Layer 10 of a small transformer language model trained on English Wikipedia (20 layers, counted from 0, width 128). Numbers have three digits each and are written without spaces.
A neuron adds its activation times its output weights to the MLP's output. To switch it off is to set its activation to zero at one token and run the rest of the model.
A neuron's activation on a vector x is SiLU(gate . x) times (in . x), where the dot is the dot product.

Input weights of the MLP neurons that the questions are about. A number n stands for (n - 500) times 0.0012.
n34 gate: 835585353392357749377614694605468516464373520549633354528675456309488468605520685464358563586398155481704471632707492403535544556628651468677582492556546492496768386416597559468508575639384653528651590422525374373628340348692350481327536680283532467537430771828624422264529457363364520585569575500476584460496120594443803644685644592750408373629350605225528574351464544531607410562646
n81 gate: 530624486538357519419594354750686331243496489601298777515594262173448595504439679365470478449533376468520515719612470586395642500404383343380390796404642579379336405581530504313485280548338359427467279572580496364489315633518422496568415622577376451454532467594529583312404715663456471523515467634424530628403511768365599718314723471569478636417566597507365511504332481719364471572465
n101 gate: 538579682561430410573414456500474361310323379560464450657654600467623460474640614529649413533707347586451553393444578605547381659445387449558481411526554623486390445440689485414481511434379774627595616778458542427283481577434436496451463474404355628409669540630680500434542504345607354695365544395554426650250858533301555463624525699325533763676402632467564626593730195403496486461154
n130 gate: 569486776315369424574587521443428652353558687367430608522456464546489605647684390591640538524738421603717399475428331468510148632486426331619515617553441462596673728500493426565355489352376267679578643591313381694390569500671613558756393475641535580394389615340436445269485424448628419496399511552644447627698401587464731414447555362553596468611261514461518483511521575642468444428678
n152 gate: 382545535409659581254403693556424206367554642298453359549260307496532465492574800406464512398512480307310561456342399419547737680408445563531287554372765633400533394584311772577532615389444432429782453633331523528612745723680561546529416344483307618639535210414384434751624488430608697559553654774527201551706346488545588344551430389512416583481614581544670686576322548496421457662508
n156 gate: 379270410650577232290315441474366537346603467335482612428572582448624595275409805489429318387562417461344421504429669714729433333541592540518485625537577478657381288585485280519466478728607627518474445296473543640285504611374411242565618459454383496302435303518404529574492684493500335641432332682526396404391603569489652515482601567522556500746441306496511356362412627619331210475523
n169 gate: 256538430461568503449733756462614507376372402348527586396465307663510446358437511608483369591561576533458528565368490559507441442520385470389437398373617376490359716379497530507549398564394307389432272795489425581507503490373533585317425500464554549500553480380759597876397686460305571493417439443386555320344480497469377548419364612497517493483635404657844507603645583423537347483443
n34 in: 475516394508271566581327400774692391643527548459282525554260529685480680541389412436225476516472447676496314561270406463349459492512468588476496430674466353504525556748569516451549653412520427600536520627295275605585334488253656450525540646200624463483848480761286520545500461432387676432471280528484690500012496802805439699440508601223581576456412359524479429508552451492339607622403
n81 in: 395526471379312763333417619661340543591764543578517576386219340260496199596571615283591618242487579562271373569857326627377483715302598598352632517440513445459429610504413453513605671351298465436355449622376570363754416667552297397469543466509402504350492284584302391315215358614547610532282483508602513329369415462404272293148425590163496560769547354380749379474402591609564273525357
n101 in: 593585515603457464504443394648568551580386555480465608452455256536508523408469590508436426590289488888491516635452492693746380857246453413398288557369347663385426625576452441391448390579306412531796601383451584472520451441269858254524464273446426480463461422678496446369463824613575574521601539710398504799717445737553528464492380433355357315349429569627536338556406708492362434281401
n130 in: 532694513630338532352546510665497424532397565472307598415578416445433476304632421524598524476363525711358574462454539651643461420434834483373361741715727551360522435417738816584539469682524455497376653517511414497562511625385377550471323337587599585461591363483545537628496321544375754588451311517756604393500301548461538660394493566414590441534432423254468392573545549497486463423641
n152 in: 423427610578414238609342571550374564626453541381611370485492508658584403527566344280668808273627684511575488583542366607507634439610432545455547708841791300409480362666431500431546414526564325414571530504516721290251465357462653735496485659500619469547430522603681401315496419311526437428393377418496742613335451522481519614560408794511511391589526485413565544447567489161267629379508
n156 in: 370653616620435839477677718508371596688519561265432621594457652542633252523383476561418773511675327380569394605696653665633492430310558370534413496299657538202516298481332431582496327462519290752450724470500433650430429542450515696556311620452325551452417538458457534461724379325543500598453699610508430469398550519378608554340534662607407512734454474542575251477726539579735402748516
n169 in: 425463489603533448361526576548674518722535525537590462381388578551474399467407492391444558475449388759597736378470474612496722540522620584323481429427874317373405417454385485467444423387566633243522446597447577547427635562430535514474485504611616395749493551457735418683397629500482601640545380619453236555236286381325639728724318515438518369514619340723761443227583426546668711504538

Output weights of the MLP neurons that the questions are about. A number n stands for (n - 500) times 0.00073.
n34: 599640806096440719714713393643463593428485578458528398947325510397667288451587750586412752339374361433555781650588637700441244502319441489474314389672575628512369424607768404674190588583580417350743242518594468575547354649372150413460469480246657498559406200328433392457698044308480676351577588527303330430627500387540698765649529407619625715683521802527693742153223392487328467404690
n81: 457231323022864552570472386319470551593479608262506486192568537357419379643506681581402355295640698634271582610510094625271653441288397408356579443383513784747685680273778451386172534745762341505595501704288391643623487519347340443667540501400402495485640314485298679084685580497554648613389404692604359649332624427254426802723401485585359546873346341550323232276601692756301473508248
n101: 535538356611492372570385622507644487388625347371550445436422477248407310695539384138658645559695478648545718445240170586682638562391482324433691337565438188308512478414431398299414563225276530499227332377885363337441432282272248413586447819563399388710692689761508225483466891452625777658416256643412369515154463401331385715441766562303571455372751502440517559518686277203675360180423
n130: 509598527415551768558307574413432561512399709523303301589246349506218583333334065643407495521503257349742627413625448525433304773517363434597406627454394459589365558621342159358494331426648364746511723898540497475712388211467447385462508561378572466538379501421365398469622567471566372154403576578317423524639476566540385479573547544660456469273391608567596655391439578693510790630437
n152: 283368588750480377533535330707465216385804729661451392467555363443379343509679637390433650614531416267509725393494434618456373640406476493609289320370504317616551444308421718509558526494345495699523579243641454353496350454662938692598849551425503403615523338380384231247433390804531237275366622523665472440413308759534564210375287639508246478450777187422603404559631455456143577489523
n156: 674730548370390320419196465373583401583436270516422374291347457486531565941554240377345232501571537442445381521657503439457604447586537466429642452706441371545394768187533801559336309415523556611336319598771449111375548227442591204473936474691433370677498521448718390586286572606573389563508599334560548422552694824546614598598427399601367443415714382357298879612139330657496607421656
n169: 542721449328469714820480524659377599675581554430582485454305605662338836510595508304217504387508633585698473485298381323420291410289476342568297468427492355641477411711509657176254498510367772231370442423590823213340435789558750171614675491704623189396212415582517414069545390582398611795493441397759332462597291695667684736537454411484610481695679307567666357459740263394408698438440

Each question names a token from some text and the token that comes next. It shows the vector x that enters the MLP there. A number n stands for (n - 500) times 0.0083.

Then comes g, the gradient of the next token's log-probability with respect to the MLP's output, scaled to length 1. A neuron's effect is roughly proportional to its activation times (output weights . g). A number n stands for (n - 500) times 0.00074.

"elf", then " H"
x: 461378572358661507552709355644568492451601529530478681477324401408457617498414449383502687544420353460280525476354509387419545590329315591544375403575400503526548273644514561502669487385310733714480561323637521433606482694621550486727419543667551450465400333418484290507590633520451544669338398454476621610558538590485468496706388516493340714445390489497470550415638472433331447584392
g: 445522375401551718563420511435449372533397484468603442388489574369694641761724355384403414472547435458275483665474498398541569515550616482634630355655589459449489464462731272432355292635548499579388333469603616302833427402436404499583182593595631513633428407457474340495634492247479682428501569510548195525428451312536500625680482434659592605681537617558447717551351531465615705446403
Which two neurons, each switched off alone, lower its probability most, in order? n152, n101

" v", then "ision"
x: 536335585460654681506634451394628644552614472546405688431488434518473466525393602693507644551509479612398546617424495434553632470344574684566374507646239530458559245560399525467590452309479577575563420384685579406574587627687504456662490612496456545702489560558495546538432510643499632745691550433567509571622422656536583526657419492641504451401400262424343411413534368465346374450377
g: 526324658554426520392580506458462578529757795582294615355598700475612684540419515571429380400485645463493556531591391630551463449397356438422356638521566303518571487548746348484610682493551533532427555577419527497539474407477650516472451490361310494279435652406610605614667573675563309506573313708615724368345870432385424362452376567488642484589794501618675337425451340453495411672329
Switching off which neuron hurts the next token most? n34

" South", then "'"
x: 400381624406641476372421610458437463706360757513428563543373438389369351553479423588312605660473256513237404372529419456350530588380432518533351543723477407591598377449470424519557413369507403336540505514471602401663601586507291521752467557710581422804406571405535479501332634435430588649267513479488657525606448559550601622597483492458514590525489620476398551449516472504293515508432
g: 390520639674389770323488528642448613363493450266406408516446347256593388497361562498501514428549372378359401652486405525237579621488260594524431457532565746423415461527553261357278568501504421673474597381295488635605416578390437558391567407311521386335487609477479551470677682390363638508430693430328569547386497247513249351422319542761548604514667519620415338517452328529386400573561
Which two neurons, each switched off alone, lower its probability most, in order? n81, n169

" Den", then "ver"
x: 405276671309512619544579407547601509762457645501419560391429538417495416474372382601444679581511395521368528501436584458313492453387303685461450368531306456725517478464514513473469459259435290601426580391592475225661567723605433456778454409615632539644362482243556528545346613505444558603256471299500579525572386463435605631584468303494447473491550520581466503416656482586542543503525
g: 343504627633523503406713516659499496881404513429468262460524549629498437608311647509460474429346538333643559396484427340540406706393524652467419619565565459433396872560464444367524470478233625537540559414523572430444625414633479475551563484438621395796427438649464313204414365510711550468351502577563674527319350709456629417644448444605511447531472576354556605286580430664320373343607
Switching off which neuron hurts the next token most? n152

" Sand", then "y"
x: 500354481326611559494413531491624629655388531422547693321239512323465398597501339596365598538362457576224463463339568567353454419452555568447495415622313374639536307520519540526456417349477372534440562547530464334574746562635498505802508455587631472631534564367411517518242514479399578654323258407469516512509478538477646570471644426395435513412496458501404435473779507512456543482640
g: 400578425494650514626407601632438441656545506687518524304461327376653466642520667338460607487481509466472386679454514544405422533393549407325349266536582551263354444451343363388322306603488571594567509530540562741355535590546127484711722457516711664512518483470561403645653654458392487567660292725575777652571375542418539633360488501394624427531328530645522289503470589672521380376639
Which neuron, switched off, raises the next token's probability most? n130

" Ex", then "pl"
x: 464352442318521644609724375408624617606517631332469558396434420432493570457636437500478571585386424563355420507517570493369604445393594628316496431697310436719602421468511483445435616350517407546465521523548534376469647603558540499818283729663442347576370514317495496755480551664586631527324395431509529641677439558476585656483594617563371519387531371475472562400702456367344411558386
g: 415728405506605466491565435536565568483535213479495458322607329414495485496454346534604539404666399642513495721826624388402376553406447551502508440520496433559388647268518754434533398529596459615433531582668235422283371395466632456564589617373431532599498592523236289434526626393635333431467535322500429589539456376375489672567390412298669178228591410441243630350445482423537494647411
Switching off which neuron hurts the next token most? n130

" |", then " Italy"
x: 404527541394592554415670499410602482620402594562584564512334634442313348616414441609568654465577589507187430627362419502498591507453544685522448638676407373559638461490693426366464564414534376505328659501634468322576591537529570482644356487494491318670484408532654484560405551547482523742497560442397388408616525609386606757507376418585403550533530297526384586401605480435498632563481
g: 640574429609541371427558464537548578363499494663262484538517631612457338564727606467542374515682462784511581545339478694726591428603484632577642669478457296273466645423475538587678485392404734303651400544467254522551408671465594458327529646549563516490550479410528472489580742542696629416448514592547662401489563322632412500412507648630659648469526838551480612438543182394543614647290
Switching off which neuron hurts the next token most? n101

"9", then " |"
x: 388627638478565618586761527459480585628468358519486623507326504552450361587443358409527467343400418546124368358371483477376567623594481414587430374607500518522709478529586510410501537286538537489497633516559606381428574547530466466580491325523365498585472601556615302646379556481487525584478535409539431393658512512520656550415450479363434394584279547376589323372480526417296433477131
g: 563638441317612463437462564166722482558216627447335485611542511481457598587519404385504519315546385540496560415395360390216467719373647403303617366355474508668486367470477349467403311561356541465526485699497537646476659595443550468414297642309551625564796282295546340377703481397621678613336468539412349463310539480423603476525446510611460368412438556430297491671445562397665479349438
Switching off which neuron hurts the next token most? n101

",", then " he"
x: 434488420439526521449540456337523554533471551493454480559394721468513421663468406529565604582548515464283319604355417548685599532372516585371521668643316452735715421525646441481683502467467571506465553447567642457585605748482550368693393487592457425573488375397479560456492548468452520751587503400465603445682350399557485660638573465554384430472302267539420609131577426458504532498346
g: 538391396355612552599362613610585483302560722416357427646631415473551603495390602300515453503421832413399677547648370648562549399568717536462294308551449515764475783479389572496305598468633371511451492703514554506575650409495538474585546484589565503773299638403558553672299336322504367549683513501741422505519690483459515381576531439750354617522526634662349551400452480482450248520564
Which neuron, switched off, raises the next token's probability most? n156

"e", then "ins"
x: 440448517497699362652561376509311473603594289472670536365511422439541582495457449482472475472465657469511312341506472517354516527460590473486543465644336538504434435699287506364685374527430450576592425386652339288534595475491628325695328547578333439491659507405605471337383622612501537690421668351457734620586446518592615567689330580439342418456446420459457567573645377424290477366555
g: 591297369436463569484499628737683616520781416192725561452536536698554726419426545446397480553368522613644465357546499402581317298356603432409448628486525372455589534596427451459576279573725598655503604521422478486458643630373445661356540521356487380295462255545607570433476461488710489590604352383575566283540529516653577420658415589453380674482504491793423373627368549622730710402405
Switching off which neuron hurts the next token most? n152

" |", then " Spain"
x: 412532521392616556421669479417612483617394616580580560520341660446325367619412457618565675438573588494198425617369424484475583526444547691506433609683415389560621465490682397388473539429542370475312649512642504338576594536495548497613346483474485326666472393543627492564396537547509525755510562463422381384609530615374601764487355404558403539534540314507378587392600471435488617569472
g: 524564465606716462384489567595479632388625375550339501522420630707543432405730700549458425516645402796528624542521434587744369410519522641603691751461515331355507636411394468523579467354383647309565314536478300462650429569651546510350521544622568485505561508429532449438560685479671674436507569614556531335437569296634403610334531638671654524351565830546698655529537303395533659613237
Switching off which neuron hurts the next token most? n101

" allowed", then " one"
x: 319425557498614621612508590215367592516508520509376688442401594428447539526518407591605671640412437556228353620398581495495615400229614574498483498540396476553559321510422431433530462514490578459359465497551461493548594761458642443641300394499483469575456544366335413527434521437559584672521330456570491431565502492574484665603343508656255469574491372543305331351665304418588351469384
g: 598413367429479763493398664438391494695352467490551431652601702530632280653429644351657483522559408451388626413431512557505790582656445623383394513458559411455604584586433642332501589551649564440299527414745208545517646394522552695576502621325660496422656446390743453715479411464455593501448589464254376655723269637716454648481560589523656390473360389396628547624364516606593433581432
Switching off which neuron hurts the next token most? n156

" |", then " Czech"
x: 375538546364616541451627521382606519632418595557623580469297660481353355618430441616535612459588614540184434598371421494461578526492538693488417598695410380570633542470701395400472534420492402459300606551647483359580630536459567477576353511479479300649514380529628475600379582511490528718470557432424392429616543534376599755499372422576420544522533322553372600376607485443494625623472
g: 701475606535710366430508599515389549298540449551432569357361585650572623625734632488640328529635600620620532757455468588613484293550713461494571763442596341144443483346397509526449588340571596378587267320528440472650469491537496400414557504685591500374452523492445790389503564435737599391467445565537403317522426411641513619297561574418658469442621802562642657443528307386486532556354
Switching off which neuron hurts the next token most? n169

" been", then " m"
x: 330479474339615674642606475580519553503526532476544689490388535417308448534490413451664723576412326411209403615479334459487496654441556493464525419591488529568503456437329528573364548483509512555392344332597308544557592646571532421762497379552450303646488418442671618494563470456351544658574493507464504563701481509417525660444437501490327535597344314586261487255700403457516482540402
g: 591385428320490380678569481450548568383726578462497594258652370407272337385458193505358289308558535434602371441628468227335332367457448230505510552392374427426276646434446662357368500464543536663479538525506520433484673433510608420766592527524362486563582520509542414253653689478312546443703419316580449500540603679411460526373421561545427416736552425379321662502371498495500665638440
Which neuron, switched off, raises the next token's probability most? n156

"\"", then " and"
x: 500496567306548360512560427381578614474462446454703537339490608500613468383394422533480685566403582471382363569370507535427555461308693521649518338543438410612722372475634399375572626464495581568367476549692601437513503739512483362590444520572426204581494323359398473487381550446421588654428518457316579655748583504601578638625376460660445504532436364476401484417509601300425564537339
g: 459402432502278420433606516485439557448424583484445367488545503290528540555329273481471621730468409437484660542423553417578578568356526603473494635700498737478502496772578525692700451599589553377591502445278743599369394813536482429494356552733456528141482366511519475463371679427578646461630329397458744585389379275591427422523621421392468445411215325286425436370522532518481505305590
Switching off which neuron hurts the next token most? n156

"ov", then "ey"
x: 370356651370694590500576449417628732736423445432614577432482621526537663600351245642399567512589307596238490590414630443557397498528557610473309415589418632527511351366413374437479410331466410485600584331568612501712437519606394525519474475490400548526282594507587446630299592534529539691453617412306554664593450439436506528577574487692601459490556486702497532445592378437368579600481
g: 507483487618560534473643554629525150541424577314532553311466433537532578413357426618466706527480600588501281354530515403620477508757558604481390537678456640537700366628493364414531536486458350505371639496643550658519464525626647619617668484685410452519517686316529425297418274613562272345490340506573405552618401360502573314470752357506589427435561445439831379677436603754471297416285
Switching off which neuron hurts the next token most? n156

" ins", then "ane"
x: 441496506358578652620541247493482390671356493527448581368473425548361721358506326647629593702492392591421490588541455622340507413365652615483443546664410387562536416604556440437569616447445415560394721597472658432500607625548628528662535580587521272659585486382472507606474630646411534625602192356499531781499433547467556570532345465544213639486474378400428429511629511561424347494305
g: 379359556402380418508611537657309570242519488497526447701465554551446551611579486534335501464746517640550370488472468428569327431473559507417294458513421536451356437634589456560539427498579450549384449586589352687511475835521394703360547358480514308234503349494635595460350689418560308606474489489537573462497185288352643383571574840532599304586583376661383161546351559639376412414492
Which neuron, switched off, raises the next token's probability most? n156

" Ram", then "se"
x: 376348476565544511448568543523587567640454532606553536502414459530523542530375296666434658494335238617326462565402512642328423547409585745559425622664257443461523397525433492470434433280409520576373631549556527344609571692709447610717466485533567496734377557533597444585235551412494568682359526402327494394522506422549493589454332455539578480416468457626363612414456340545315529446485
g: 720588624439596646468446579734498474509515731512490260644535519254457449467573626536595473424610583543569545723572652555425275462596422441693456753633558663536656434431370641425577472541512431695611701521584231482592399439452363374438504487571572480644478702170419284389508425501630167435431341729485581400419528498525480701432530328419624383467489505531398673362445381631390448668621
Which neuron, switched off, raises the next token's probability most? n34

"As", then " part"
x: 397456491377635589660574515600471578574419569533471634585357504331402523564533366487666565655597426433327429602489469687403641587571567614269335624677491566689652485532560526399426533474507567555472554588582421349377720695587599392714453468487603532708491400265563426664385649599562639544597379545491494706565514513593668650425548387525416579362257569520413623325707484465520505429310
g: 586727582567665610774370598526453488473404356383362521514451271509391536568574571229712415470520451627575245613496511409514555522381504439588577524467637477618539688239542551472457463617729606335371603376406374347371332378551607444394529530649660510312760514292497506460599428547559395352507793203315432585565647502427340491452603484455229383543407563541640577297558427367473540401414
Switching off which neuron hurts the next token most? n130

" h", then "idd"
x: 340427558471552646520373378436456464617426513621492656479444427500479461537401448426638589674483280618415347515556409412393607623431784563484328469561257466436511400573410434525510394369402459579413547643709536516499479727473498406809582586710552350742498469585568650468430523608450501680570427338537642438630505686449544484580510561383429662494550465498335533499652543539378407355381
g: 204334426446594378505614497364782448372526449488555528580449593626395693455611665490581281626521305473547690370556779369504307543513589431229495569286562560618555551433645474405650524450682502391453449554321536579535485258383566477677367562580346402615346525600427605052479408456603540501455480395515455526346549208575538434538571440290339484520578611458613430564288420519545355497449
Switching off which neuron hurts the next token most? n81

" rank", then "ing"
x: 343402479460598585467692600389480545567490364424491756278396571494645534490291369439572723512358553491342455501417476240418508460240586503444302528621376605470460361560603477508475537443488646492409455419569608436482608624503540580598496482472690374606389550214491593455297514485467719692596464468535547545713596436559520551641307391619457414558344547609454349367428445430364475587352
g: 418391181463688575519370249697464301556541466552587454368421523644543475474350534380532607417465439546446513256498487468475275452543650473602500507580615251529586329327419506453622422587674298493440467522615244270525508422599611458368765545585457329422442684458574450318465604458536409408522600475588629506495690517509686385659654264205406273576737413502637372604567383517428678490429
Which neuron, switched off, raises the next token's probability most? n34

"s", then " Med"
x: 191464567390494555547586573362481554585274554568530526427496575447520396463440278679446723615450314582208578611353449708285483586529504578580505632608279467566608425524500407398416542406623284568510551441578483481602606633467381554645408480713431448499501524440399586586430590474454444651282322519515602673584415577471497729538363404570466511445430500532341470451645454376481471442649
g: 703254539382452255588748283537513508391563396415378412281607543498530368618379520389522426490475575586481443389544385502436594287359458445616598572443417223421373277355561458648498519524405531433467752315488605400489493576369485518445491516502322549672623452546586458415506308462611511335592620562711314665626661685480570544631683507310486474757320516563474754407474365228247554511519
Which neuron, switched off, raises the next token's probability most? n130

"p", then "o"
x: 524570426515723487706509623584530583688442455663579520355454610441439508428513254472298460417381516705583422582453611635618471544515606600578476515738244616322605468580604510521747401599368452491623625526528548544464468534652542618666556424542598452673434532500590637595440481601519319659318445503598685692462403531488425533536443542600451529567448348429533468247630314317295687450548
g: 366551639563666708345554284320390735595478449402599358590612655487457664454452372641579573625654455539482464539514552629430433441440475336154702352474395605393549565594794453678635385611531681542662307340480516508768570650635392563657650557448638310476656399632535457360555383620420660594524659491529664519365583570611641437356540547552504429385412667505421444542287558459637617554291
Switching off which neuron hurts the next token most? n34